Layer 7 of a small transformer language model trained on English Wikipedia (11 layers, counted from 0, width 64).
Take only the direct path to the model's output, skipping the later layers: a vector added to the residual stream pushes a token's score in proportion to its dot product with that token's output vector.

Output vectors of the tokens that the questions are about. A number n stands for (n - 128) times 0.077.
"chron": 136, 129, 120, 120, 158, 127, 133, 116, 144, 131, 153, 131, 119, 113, 131, 132, 126, 123, 144, 116, 121, 158, 104, 101, 121, 130, 130, 134, 136, 132, 118, 141, 150, 120, 126, 117, 132, 109, 105, 138, 122, 115, 133, 153, 142, 102, 136, 132, 127, 144, 102, 130, 145, 129, 122, 127, 130, 117, 111, 133, 129, 151, 125, 134
"|---|---": 195, 144, 171, 139, 213, 157, 125, 70, 178, 125, 183, 93, 169, 97, 84, 210, 154, 191, 150, 133, 191, 201, 47, 41, 29, 38, 165, 97, 220, 190, 77, 204, 249, 26, 142, 161, 140, 28, 117, 209, 184, 186, 41, 106, 202, 21, 177, 79, 125, 212, 95, 69, 116, 106, 65, 147, 178, 122, 110, 125, 134, 188, 98, 202
"part ": 129, 129, 128, 127, 143, 132, 122, 115, 125, 135, 120, 122, 138, 121, 105, 128, 120, 133, 120, 120, 134, 126, 105, 132, 130, 108, 124, 131, 129, 128, 121, 132, 150, 122, 127, 130, 118, 118, 111, 146, 135, 119, 126, 115, 137, 103, 146, 105, 141, 139, 104, 116, 121, 143, 134, 134, 143, 133, 124, 154, 140, 138, 121, 149
"ampionship": 194, 141, 161, 133, 192, 152, 127, 73, 189, 120, 179, 99, 167, 91, 83, 198, 156, 182, 157, 137, 186, 183, 62, 42, 46, 59, 163, 107, 206, 199, 67, 188, 242, 31, 140, 165, 147, 52, 124, 180, 182, 174, 50, 107, 185, 25, 176, 96, 121, 199, 95, 80, 116, 94, 78, 151, 177, 133, 106, 126, 138, 198, 102, 193
"cens": 144, 129, 116, 123, 148, 126, 131, 120, 145, 143, 143, 126, 134, 135, 117, 132, 147, 153, 133, 146, 136, 127, 123, 118, 122, 120, 117, 128, 131, 132, 118, 149, 147, 116, 127, 144, 115, 117, 130, 139, 157, 128, 116, 143, 126, 111, 133, 115, 147, 129, 120, 122, 139, 119, 110, 132, 139, 117, 122, 134, 127, 161, 142, 108
"him ": 129, 129, 130, 126, 148, 124, 123, 109, 124, 113, 154, 138, 142, 122, 129, 129, 135, 121, 128, 123, 159, 141, 108, 120, 129, 105, 139, 116, 161, 139, 128, 145, 138, 121, 131, 133, 122, 112, 143, 160, 127, 135, 95, 134, 133, 126, 151, 132, 137, 131, 134, 135, 125, 118, 114, 144, 146, 149, 121, 134, 133, 144, 124, 159
"192": 140, 128, 126, 126, 138, 128, 117, 125, 132, 137, 134, 119, 138, 124, 124, 129, 141, 128, 126, 140, 137, 124, 113, 138, 123, 131, 141, 135, 123, 126, 127, 142, 135, 116, 145, 129, 125, 126, 130, 140, 138, 134, 117, 120, 135, 126, 124, 113, 126, 139, 121, 125, 126, 129, 126, 122, 125, 135, 142, 140, 116, 136, 126, 142
"Apps ": 149, 131, 135, 122, 145, 138, 119, 114, 119, 141, 152, 120, 122, 118, 111, 135, 141, 137, 126, 142, 154, 128, 121, 110, 108, 115, 163, 111, 155, 153, 128, 146, 150, 101, 125, 120, 122, 123, 147, 129, 146, 145, 116, 136, 153, 95, 138, 119, 141, 163, 118, 135, 142, 125, 128, 119, 121, 116, 115, 125, 102, 131, 129, 153
"ets": 134, 128, 123, 133, 145, 134, 120, 117, 120, 118, 139, 124, 131, 131, 129, 138, 139, 136, 136, 140, 125, 129, 128, 118, 112, 133, 132, 124, 139, 123, 126, 134, 150, 123, 142, 134, 118, 130, 133, 125, 130, 136, 123, 119, 139, 125, 135, 119, 122, 133, 139, 114, 128, 131, 117, 139, 124, 135, 137, 124, 126, 137, 121, 131
"=": 132, 129, 129, 115, 108, 133, 125, 140, 141, 127, 137, 116, 148, 130, 117, 132, 115, 143, 134, 111, 141, 126, 122, 100, 120, 136, 138, 104, 135, 118, 106, 142, 136, 121, 141, 150, 119, 125, 120, 135, 143, 128, 139, 119, 127, 111, 131, 122, 137, 127, 121, 112, 106, 124, 126, 116, 123, 114, 118, 134, 110, 126, 117, 166
"\n\n": 130, 129, 124, 124, 128, 128, 117, 122, 126, 134, 132, 119, 125, 132, 122, 136, 134, 121, 145, 133, 139, 120, 121, 129, 132, 129, 127, 116, 126, 140, 131, 125, 130, 128, 130, 129, 125, 114, 128, 132, 123, 138, 122, 134, 125, 132, 119, 133, 138, 147, 125, 122, 115, 120, 124, 117, 120, 118, 136, 145, 128, 133, 121, 136
". ": 127, 129, 124, 139, 130, 133, 116, 135, 131, 130, 135, 118, 137, 128, 132, 133, 124, 117, 129, 127, 132, 126, 122, 118, 130, 125, 136, 117, 116, 134, 128, 131, 131, 132, 119, 138, 137, 134, 138, 123, 132, 122, 130, 120, 124, 128, 120, 132, 120, 138, 137, 125, 118, 129, 124, 132, 118, 143, 122, 141, 131, 139, 123, 124
"been ": 140, 128, 119, 118, 145, 150, 137, 101, 131, 144, 133, 121, 128, 113, 118, 134, 134, 124, 123, 120, 152, 131, 130, 134, 123, 128, 150, 146, 158, 140, 136, 131, 150, 109, 121, 142, 111, 123, 135, 142, 123, 126, 120, 134, 142, 101, 156, 114, 128, 136, 110, 134, 144, 108, 111, 137, 153, 133, 111, 146, 137, 167, 122, 135
"Assembly ": 141, 130, 138, 137, 119, 137, 114, 125, 133, 125, 148, 121, 142, 116, 121, 132, 132, 145, 157, 128, 132, 130, 119, 133, 116, 123, 128, 139, 124, 141, 123, 132, 137, 116, 118, 134, 133, 120, 126, 133, 153, 139, 129, 122, 135, 119, 136, 133, 146, 150, 119, 108, 130, 119, 123, 135, 147, 124, 130, 121, 111, 135, 138, 137
"rain": 138, 129, 132, 136, 143, 121, 132, 113, 151, 138, 140, 128, 129, 129, 113, 132, 127, 144, 139, 134, 133, 127, 135, 112, 126, 120, 126, 121, 132, 116, 132, 140, 157, 126, 127, 153, 132, 118, 122, 127, 115, 126, 137, 119, 124, 99, 132, 132, 141, 140, 122, 132, 118, 118, 116, 128, 157, 123, 138, 131, 128, 141, 132, 153
"have ": 130, 128, 117, 112, 139, 132, 139, 112, 122, 123, 151, 112, 123, 130, 126, 128, 129, 125, 136, 131, 151, 133, 121, 103, 122, 133, 132, 135, 163, 140, 114, 133, 148, 111, 125, 127, 126, 129, 120, 129, 157, 128, 130, 122, 126, 133, 141, 130, 120, 135, 126, 134, 135, 115, 113, 121, 138, 125, 119, 138, 136, 129, 135, 145
"ned ": 141, 129, 128, 139, 122, 138, 141, 123, 135, 115, 135, 111, 127, 128, 124, 140, 123, 123, 130, 134, 144, 129, 128, 128, 109, 116, 148, 121, 132, 111, 113, 138, 165, 119, 134, 149, 134, 126, 108, 118, 123, 150, 133, 138, 132, 119, 136, 125, 120, 145, 119, 130, 126, 111, 115, 117, 140, 128, 131, 138, 111, 118, 117, 142
"This ": 135, 128, 124, 122, 134, 124, 133, 119, 136, 124, 138, 126, 135, 119, 126, 132, 136, 133, 136, 126, 136, 125, 120, 117, 127, 134, 133, 136, 141, 135, 120, 138, 123, 117, 123, 138, 119, 116, 130, 138, 135, 118, 110, 128, 142, 98, 121, 120, 125, 154, 133, 119, 122, 118, 119, 114, 130, 132, 106, 118, 129, 135, 119, 132
"men ": 138, 129, 128, 137, 142, 135, 133, 114, 127, 122, 137, 107, 125, 130, 127, 129, 136, 138, 135, 120, 136, 127, 128, 107, 128, 113, 136, 122, 129, 126, 131, 126, 146, 126, 132, 147, 132, 119, 127, 141, 145, 126, 128, 124, 138, 115, 133, 128, 125, 136, 126, 133, 125, 121, 131, 143, 132, 137, 114, 120, 124, 130, 125, 126
"also ": 133, 127, 135, 131, 142, 133, 122, 125, 123, 131, 124, 135, 111, 122, 129, 129, 130, 125, 130, 116, 144, 120, 115, 108, 131, 136, 131, 147, 124, 141, 115, 124, 145, 112, 119, 131, 141, 122, 113, 131, 136, 119, 112, 129, 141, 129, 148, 129, 140, 121, 125, 110, 139, 121, 111, 111, 126, 109, 128, 143, 127, 142, 111, 141
"form ": 135, 128, 125, 128, 114, 136, 129, 113, 130, 127, 125, 121, 126, 120, 119, 128, 133, 146, 137, 136, 154, 138, 115, 118, 125, 117, 129, 121, 149, 131, 122, 128, 151, 121, 140, 127, 126, 114, 121, 132, 138, 131, 116, 123, 124, 128, 137, 130, 140, 121, 141, 122, 126, 132, 130, 131, 126, 127, 115, 147, 130, 152, 125, 136
"] ": 130, 128, 135, 119, 121, 141, 122, 121, 126, 120, 117, 120, 154, 129, 137, 141, 125, 133, 142, 117, 140, 153, 124, 125, 131, 120, 141, 132, 126, 130, 110, 143, 136, 121, 140, 152, 142, 125, 137, 142, 147, 112, 115, 136, 140, 125, 132, 115, 119, 129, 137, 121, 131, 119, 116, 119, 144, 138, 132, 130, 127, 141, 119, 143

Each question shows what one neuron of this layer's MLP adds at an activation of 1. A number n stands for (n - 128) times 0.0083.

n7: 138, 127, 108, 135, 137, 140, 123, 133, 116, 164, 151, 132, 105, 145, 123, 132, 133, 167, 106, 141, 147, 128, 133, 101, 125, 113, 156, 122, 134, 109, 122, 133, 105, 129, 137, 125, 98, 120, 142, 63, 147, 137, 124, 155, 151, 108, 128, 126, 129, 115, 135, 129, 140, 164, 149, 113, 138, 116, 153, 120, 93, 130, 122, 140
Which of these tokens does it push up most? "Apps "

n119: 137, 83, 129, 121, 119, 128, 166, 123, 130, 113, 127, 144, 130, 127, 129, 90, 130, 111, 136, 117, 113, 150, 96, 108, 127, 127, 125, 122, 117, 131, 139, 138, 116, 133, 102, 111, 115, 124, 106, 137, 110, 111, 158, 135, 148, 127, 138, 157, 109, 162, 143, 114, 143, 136, 114, 111, 138, 140, 123, 122, 103, 113, 112, 127
Which two tokens does it push up most, strongest first? "chron", "This "

n169: 131, 138, 136, 137, 108, 116, 119, 152, 78, 124, 120, 123, 140, 163, 141, 150, 127, 95, 156, 141, 131, 122, 124, 138, 123, 117, 132, 118, 122, 128, 123, 162, 116, 114, 149, 137, 142, 146, 137, 160, 151, 149, 108, 127, 116, 135, 121, 126, 147, 120, 126, 130, 121, 135, 105, 88, 114, 121, 137, 108, 127, 112, 115, 118
Which of these tokens does it push up most? "] "

n86: 117, 90, 131, 134, 127, 124, 104, 147, 157, 119, 108, 137, 150, 107, 130, 141, 131, 111, 115, 149, 97, 125, 122, 134, 146, 138, 152, 118, 144, 139, 129, 142, 116, 93, 147, 115, 129, 164, 119, 149, 127, 144, 148, 136, 134, 125, 113, 120, 114, 129, 132, 116, 113, 132, 138, 105, 125, 126, 140, 174, 134, 117, 142, 128
Which of these tokens does it push up most? "192"

n108: 152, 112, 146, 110, 104, 131, 116, 117, 122, 123, 146, 118, 111, 106, 130, 116, 122, 121, 105, 131, 149, 145, 133, 115, 151, 90, 158, 139, 122, 104, 102, 138, 126, 111, 114, 142, 145, 88, 121, 117, 145, 153, 112, 152, 118, 123, 128, 128, 137, 138, 120, 136, 117, 132, 118, 110, 124, 134, 105, 146, 127, 132, 127, 115
Which of these tokens does it push down most? "ets"

n34: 116, 109, 142, 142, 126, 129, 127, 111, 87, 143, 119, 121, 153, 99, 154, 124, 143, 146, 134, 122, 135, 117, 129, 150, 123, 112, 135, 130, 108, 135, 143, 86, 84, 115, 101, 124, 106, 111, 119, 123, 144, 156, 138, 133, 136, 146, 137, 131, 123, 113, 153, 120, 127, 120, 133, 136, 148, 139, 122, 140, 110, 115, 138, 109
Which of these tokens does it push up most? "Assembly "

n96: 112, 161, 129, 149, 119, 156, 134, 115, 142, 159, 127, 125, 172, 135, 121, 181, 130, 137, 119, 123, 114, 120, 118, 141, 124, 136, 130, 120, 158, 141, 155, 130, 131, 109, 153, 127, 153, 114, 145, 151, 118, 122, 133, 148, 148, 136, 127, 106, 133, 127, 142, 119, 123, 132, 120, 132, 137, 117, 96, 142, 160, 112, 149, 111
Which two tokens does it push up most, strongest first? "|---|---", "ampionship"

n128: 142, 135, 141, 154, 138, 127, 110, 120, 117, 136, 134, 131, 143, 120, 128, 100, 115, 128, 120, 142, 140, 113, 95, 104, 136, 132, 152, 115, 115, 108, 157, 166, 141, 133, 103, 139, 106, 102, 140, 132, 136, 117, 125, 117, 139, 122, 106, 129, 127, 107, 118, 130, 90, 128, 163, 109, 115, 122, 125, 96, 112, 155, 117, 133
Which of these tokens does it push down most? "have "

n52: 163, 115, 139, 117, 112, 145, 146, 147, 130, 135, 167, 158, 122, 149, 114, 158, 122, 110, 131, 136, 125, 147, 140, 131, 147, 109, 157, 162, 138, 136, 131, 151, 148, 146, 143, 133, 117, 152, 128, 111, 112, 162, 120, 126, 142, 144, 119, 126, 138, 107, 129, 134, 108, 132, 127, 126, 120, 117, 155, 118, 139, 153, 137, 129
Which of these tokens does it push down most? "part "

n150: 99, 87, 126, 118, 130, 111, 146, 109, 112, 116, 146, 146, 108, 127, 162, 120, 122, 113, 142, 149, 129, 127, 134, 122, 122, 129, 155, 120, 125, 119, 138, 120, 115, 136, 99, 143, 124, 143, 156, 120, 140, 99, 127, 140, 124, 108, 102, 149, 129, 161, 123, 89, 129, 136, 145, 106, 117, 135, 111, 105, 107, 112, 125, 108
Which of these tokens does it push up most? "This "

n81: 126, 115, 105, 130, 120, 139, 139, 149, 146, 145, 131, 134, 121, 90, 133, 126, 141, 137, 133, 168, 145, 143, 132, 136, 122, 125, 112, 134, 122, 140, 114, 134, 111, 100, 143, 120, 157, 130, 113, 114, 143, 78, 121, 119, 142, 121, 126, 139, 130, 141, 138, 136, 135, 109, 134, 163, 141, 115, 104, 116, 164, 133, 119, 125
Which two tokens does it push up most, strongest first? "ampionship", "|---|---"

n47: 100, 185, 122, 115, 154, 132, 122, 119, 142, 109, 147, 102, 141, 122, 145, 139, 141, 128, 115, 131, 110, 134, 138, 106, 150, 108, 133, 131, 121, 123, 133, 132, 112, 181, 137, 120, 143, 120, 133, 159, 138, 147, 165, 116, 130, 125, 110, 120, 109, 112, 110, 130, 129, 125, 132, 135, 157, 125, 124, 144, 109, 141, 131, 130
Which of these tokens does it push down most? "also "

n103: 148, 220, 126, 135, 129, 104, 127, 135, 112, 135, 128, 120, 114, 143, 141, 127, 143, 140, 141, 119, 120, 105, 130, 123, 106, 138, 123, 133, 133, 100, 139, 115, 139, 121, 129, 121, 131, 124, 121, 102, 101, 151, 149, 130, 120, 148, 135, 134, 125, 126, 150, 105, 124, 140, 124, 136, 115, 144, 120, 115, 109, 117, 151, 116
Which of these tokens does it push up most? "ets"

n134: 98, 175, 132, 164, 115, 130, 145, 92, 99, 133, 96, 118, 126, 101, 138, 140, 131, 107, 127, 93, 132, 146, 122, 134, 109, 115, 131, 143, 134, 120, 117, 118, 112, 99, 118, 102, 129, 131, 138, 114, 121, 126, 112, 96, 110, 151, 131, 119, 145, 139, 104, 124, 103, 118, 126, 101, 122, 128, 130, 107, 106, 132, 133, 119
Which of these tokens does it push down most? "cens"

n6: 112, 129, 135, 137, 123, 94, 102, 144, 149, 115, 132, 113, 142, 136, 128, 112, 119, 128, 130, 135, 112, 81, 118, 115, 104, 135, 131, 148, 159, 100, 155, 99, 122, 127, 122, 109, 130, 94, 123, 139, 114, 106, 103, 141, 114, 150, 118, 106, 126, 117, 132, 103, 119, 128, 110, 153, 133, 126, 144, 122, 153, 150, 136, 129
Which of these tokens does it push down most? "Apps "

n71: 115, 197, 147, 139, 107, 131, 130, 128, 124, 133, 132, 116, 129, 138, 114, 119, 129, 128, 110, 151, 141, 145, 144, 141, 136, 110, 106, 126, 140, 89, 113, 152, 114, 132, 142, 105, 127, 124, 121, 136, 143, 128, 128, 136, 141, 162, 120, 139, 135, 110, 113, 133, 130, 113, 133, 104, 103, 116, 112, 148, 134, 138, 129, 138
Which of these tokens does it push up most? "form "

n68: 121, 128, 152, 118, 109, 122, 118, 144, 157, 86, 132, 149, 99, 131, 138, 133, 126, 134, 131, 113, 152, 142, 122, 105, 126, 108, 137, 136, 125, 129, 126, 131, 118, 117, 108, 104, 129, 133, 132, 119, 121, 127, 136, 130, 164, 140, 152, 102, 149, 151, 110, 127, 120, 124, 142, 129, 103, 148, 123, 117, 91, 113, 121, 152
Which of these tokens does it push down most? "cens"

n35: 144, 115, 127, 131, 141, 134, 129, 144, 123, 127, 113, 162, 139, 135, 102, 111, 110, 116, 154, 108, 142, 152, 94, 146, 132, 131, 130, 136, 113, 130, 106, 120, 149, 143, 128, 160, 143, 132, 115, 130, 123, 105, 108, 131, 132, 92, 122, 116, 145, 110, 123, 125, 119, 143, 151, 133, 141, 129, 130, 144, 115, 158, 98, 151
Which of these tokens does it push down most? "have "

n161: 108, 108, 112, 134, 112, 147, 139, 115, 130, 119, 127, 116, 133, 116, 125, 106, 154, 121, 114, 118, 111, 100, 128, 121, 133, 136, 134, 136, 140, 134, 131, 140, 168, 135, 151, 161, 116, 122, 137, 162, 130, 130, 149, 132, 130, 152, 112, 139, 122, 121, 112, 131, 119, 118, 112, 129, 74, 120, 128, 114, 129, 118, 125, 160
Which of these tokens does it push up most? "="

n60: 148, 135, 102, 107, 103, 113, 118, 115, 122, 127, 123, 118, 145, 109, 117, 162, 100, 115, 111, 132, 137, 141, 97, 125, 114, 144, 133, 121, 113, 105, 110, 133, 166, 157, 150, 141, 131, 133, 122, 140, 118, 127, 150, 166, 122, 125, 107, 132, 136, 131, 129, 143, 121, 113, 147, 100, 129, 129, 114, 131, 112, 121, 130, 124
Which two tokens does it push up most, strongest first? "ned ", "="

n85: 116, 109, 144, 119, 124, 134, 123, 143, 129, 133, 122, 139, 139, 107, 134, 104, 132, 141, 132, 130, 145, 137, 112, 94, 157, 128, 133, 113, 167, 149, 130, 165, 126, 138, 101, 135, 123, 134, 125, 144, 126, 126, 151, 133, 91, 128, 111, 116, 123, 106, 118, 119, 97, 130, 116, 114, 107, 124, 101, 128, 138, 129, 130, 117
Which of these tokens does it push up most? "="

n127: 114, 126, 142, 90, 127, 143, 126, 155, 129, 120, 138, 103, 125, 142, 159, 188, 164, 115, 123, 110, 131, 126, 118, 127, 118, 156, 138, 130, 129, 145, 151, 130, 118, 140, 147, 121, 120, 87, 130, 124, 146, 115, 133, 123, 121, 124, 138, 149, 124, 156, 139, 112, 119, 135, 112, 129, 148, 147, 152, 122, 152, 146, 129, 111
Which two tokens does it push up most, strongest first? "|---|---", "ampionship"

n22: 117, 111, 132, 133, 136, 111, 126, 125, 122, 140, 133, 153, 124, 112, 118, 128, 144, 134, 106, 131, 128, 119, 143, 124, 127, 112, 114, 112, 132, 99, 110, 162, 130, 150, 156, 160, 132, 121, 155, 147, 136, 138, 129, 140, 121, 120, 142, 149, 115, 117, 95, 130, 133, 143, 117, 123, 132, 136, 96, 106, 125, 138, 151, 138
Which of these tokens does it push up most? "|---|---"

n183: 107, 120, 144, 110, 144, 127, 103, 113, 122, 138, 139, 124, 133, 118, 141, 120, 135, 147, 117, 147, 109, 95, 102, 154, 151, 127, 123, 142, 86, 140, 110, 139, 124, 122, 130, 126, 169, 92, 116, 119, 156, 126, 129, 134, 112, 133, 110, 136, 139, 128, 126, 124, 111, 125, 119, 121, 134, 122, 108, 135, 140, 122, 100, 138
Which of these tokens does it push up most? "also "

n149: 144, 172, 143, 121, 126, 120, 123, 125, 141, 138, 127, 131, 117, 153, 127, 132, 99, 105, 135, 137, 135, 140, 121, 129, 137, 117, 122, 135, 115, 130, 147, 106, 126, 140, 100, 117, 142, 111, 131, 91, 138, 156, 163, 148, 134, 80, 122, 130, 153, 121, 135, 88, 110, 128, 152, 133, 109, 131, 119, 115, 124, 141, 118, 125
Which of these tokens does it push down most? "him "

n65: 93, 129, 153, 111, 139, 109, 142, 134, 137, 141, 132, 129, 124, 132, 127, 106, 120, 154, 137, 133, 118, 124, 115, 122, 131, 118, 156, 119, 138, 101, 124, 112, 135, 145, 135, 140, 120, 124, 156, 110, 159, 112, 122, 119, 141, 145, 115, 161, 135, 127, 112, 124, 107, 116, 129, 117, 170, 135, 134, 142, 142, 155, 128, 142
Which of these tokens does it push up most? "rain"

n64: 97, 119, 121, 128, 131, 128, 147, 120, 136, 147, 142, 145, 161, 142, 118, 119, 117, 124, 111, 118, 132, 86, 126, 121, 147, 109, 151, 118, 126, 133, 132, 111, 127, 111, 125, 130, 147, 150, 98, 131, 138, 157, 93, 144, 104, 114, 120, 135, 126, 119, 146, 147, 126, 136, 152, 115, 138, 131, 141, 126, 130, 123, 117, 126
Which of these tokens does it push up most? "him "

n179: 93, 158, 133, 128, 128, 101, 131, 111, 136, 119, 129, 131, 125, 104, 130, 120, 130, 150, 125, 127, 123, 127, 136, 115, 141, 126, 120, 119, 121, 139, 145, 176, 122, 139, 132, 131, 124, 109, 89, 140, 128, 107, 158, 123, 111, 125, 146, 120, 143, 123, 165, 142, 112, 116, 109, 116, 138, 127, 93, 119, 115, 125, 122, 130
Which two tokens does it push up most, strongest first? "rain", "="

n56: 138, 120, 126, 113, 119, 130, 142, 150, 149, 135, 118, 136, 145, 136, 126, 132, 123, 133, 113, 123, 151, 140, 131, 124, 130, 144, 101, 101, 114, 141, 115, 129, 145, 161, 147, 149, 130, 128, 123, 134, 146, 125, 136, 151, 107, 119, 131, 131, 129, 131, 127, 159, 120, 138, 106, 119, 106, 117, 129, 163, 125, 163, 101, 105
Which two tokens does it push up most, strongest first? "cens", "="

n141: 134, 132, 141, 137, 112, 125, 123, 141, 124, 114, 165, 126, 105, 121, 137, 114, 128, 132, 139, 130, 140, 126, 145, 122, 126, 124, 119, 121, 137, 129, 135, 110, 148, 104, 128, 117, 120, 103, 162, 120, 121, 140, 157, 122, 113, 165, 117, 147, 134, 153, 91, 91, 135, 136, 127, 147, 132, 128, 112, 131, 81, 134, 110, 139
Which of these tokens does it push down most? "] "

n78: 133, 153, 93, 107, 91, 123, 135, 117, 129, 117, 114, 95, 117, 122, 117, 146, 127, 106, 133, 146, 126, 143, 130, 128, 119, 128, 136, 126, 142, 146, 126, 127, 117, 156, 126, 121, 123, 104, 150, 131, 111, 121, 139, 118, 139, 113, 123, 127, 127, 138, 120, 97, 129, 129, 110, 136, 136, 144, 149, 168, 134, 107, 174, 137
Which of these tokens does it push down most? "also "

n42: 128, 120, 104, 142, 132, 140, 98, 146, 94, 129, 117, 108, 115, 122, 145, 153, 113, 119, 101, 148, 118, 105, 149, 96, 130, 107, 126, 105, 139, 143, 112, 134, 122, 140, 106, 131, 135, 133, 132, 139, 104, 121, 160, 127, 147, 122, 102, 129, 113, 134, 137, 135, 153, 132, 145, 163, 145, 103, 108, 134, 134, 128, 132, 127
Which of these tokens does it push up most? ". "

n49: 136, 140, 118, 129, 121, 134, 144, 159, 144, 113, 142, 133, 141, 110, 134, 76, 145, 115, 132, 101, 130, 112, 113, 130, 120, 121, 148, 113, 129, 141, 105, 124, 86, 124, 134, 126, 131, 103, 129, 114, 121, 131, 124, 137, 138, 125, 131, 128, 137, 131, 147, 137, 151, 117, 140, 126, 146, 145, 130, 106, 137, 124, 122, 138
Which of these tokens does it push down most? "|---|---"

n140: 143, 180, 138, 113, 128, 155, 156, 133, 167, 152, 121, 148, 124, 105, 135, 146, 135, 97, 118, 127, 134, 146, 125, 108, 111, 151, 112, 137, 126, 122, 112, 142, 135, 144, 128, 131, 111, 121, 95, 125, 113, 106, 128, 132, 145, 134, 117, 132, 136, 153, 113, 113, 121, 137, 113, 130, 118, 139, 136, 101, 144, 102, 120, 101
Which of these tokens does it push down most? "him "

n131: 150, 182, 136, 122, 165, 135, 124, 128, 117, 145, 118, 148, 102, 146, 141, 146, 123, 132, 122, 132, 132, 148, 142, 115, 131, 138, 128, 129, 124, 136, 133, 126, 129, 122, 119, 120, 138, 129, 110, 118, 112, 122, 124, 134, 151, 112, 106, 154, 118, 155, 159, 135, 133, 150, 136, 144, 140, 130, 142, 120, 131, 177, 130, 131
Which of these tokens does it push down most? "="

n118: 110, 174, 145, 96, 122, 117, 125, 142, 111, 112, 115, 122, 131, 114, 120, 126, 109, 140, 115, 113, 111, 133, 116, 110, 132, 114, 128, 158, 155, 100, 143, 127, 145, 151, 122, 149, 148, 137, 119, 152, 108, 132, 130, 138, 133, 121, 123, 132, 142, 132, 135, 129, 140, 132, 173, 122, 118, 100, 130, 126, 130, 112, 127, 127
Which of these tokens does it push down most? "ampionship"

n178: 143, 116, 155, 151, 141, 137, 144, 145, 124, 110, 138, 137, 129, 133, 135, 100, 134, 126, 116, 134, 137, 117, 125, 128, 113, 136, 137, 146, 134, 123, 139, 109, 136, 160, 107, 146, 102, 102, 132, 122, 106, 162, 104, 119, 150, 119, 121, 147, 107, 122, 126, 114, 134, 131, 138, 119, 134, 140, 121, 116, 154, 158, 118, 127
Which of these tokens does it push down most? "="

n55: 96, 104, 160, 142, 137, 144, 165, 89, 118, 128, 105, 116, 101, 141, 122, 106, 142, 139, 118, 120, 111, 120, 136, 117, 124, 138, 120, 118, 116, 100, 123, 114, 134, 153, 145, 125, 123, 125, 142, 143, 142, 109, 131, 134, 140, 123, 153, 112, 131, 107, 125, 123, 141, 123, 153, 147, 140, 128, 123, 121, 102, 129, 151, 105
Which of these tokens does it push up most? "men "

n106: 114, 188, 102, 122, 116, 107, 123, 120, 138, 136, 101, 85, 111, 115, 130, 143, 124, 127, 144, 138, 134, 127, 136, 118, 124, 146, 106, 111, 115, 156, 135, 108, 112, 115, 103, 117, 123, 105, 146, 144, 123, 127, 128, 133, 123, 160, 125, 120, 118, 139, 117, 127, 123, 106, 129, 120, 98, 135, 143, 145, 120, 112, 121, 137
Which of these tokens does it push up most? "\n\n"

n91: 111, 130, 139, 153, 137, 108, 128, 141, 110, 168, 108, 115, 108, 114, 109, 117, 157, 129, 104, 148, 132, 140, 128, 122, 138, 111, 116, 138, 115, 102, 134, 125, 139, 143, 119, 144, 107, 138, 108, 117, 114, 118, 145, 129, 108, 110, 119, 134, 145, 116, 120, 119, 128, 122, 82, 122, 154, 119, 145, 120, 145, 125, 127, 108
Which two tokens does it push up most, strongest first? "rain", "cens"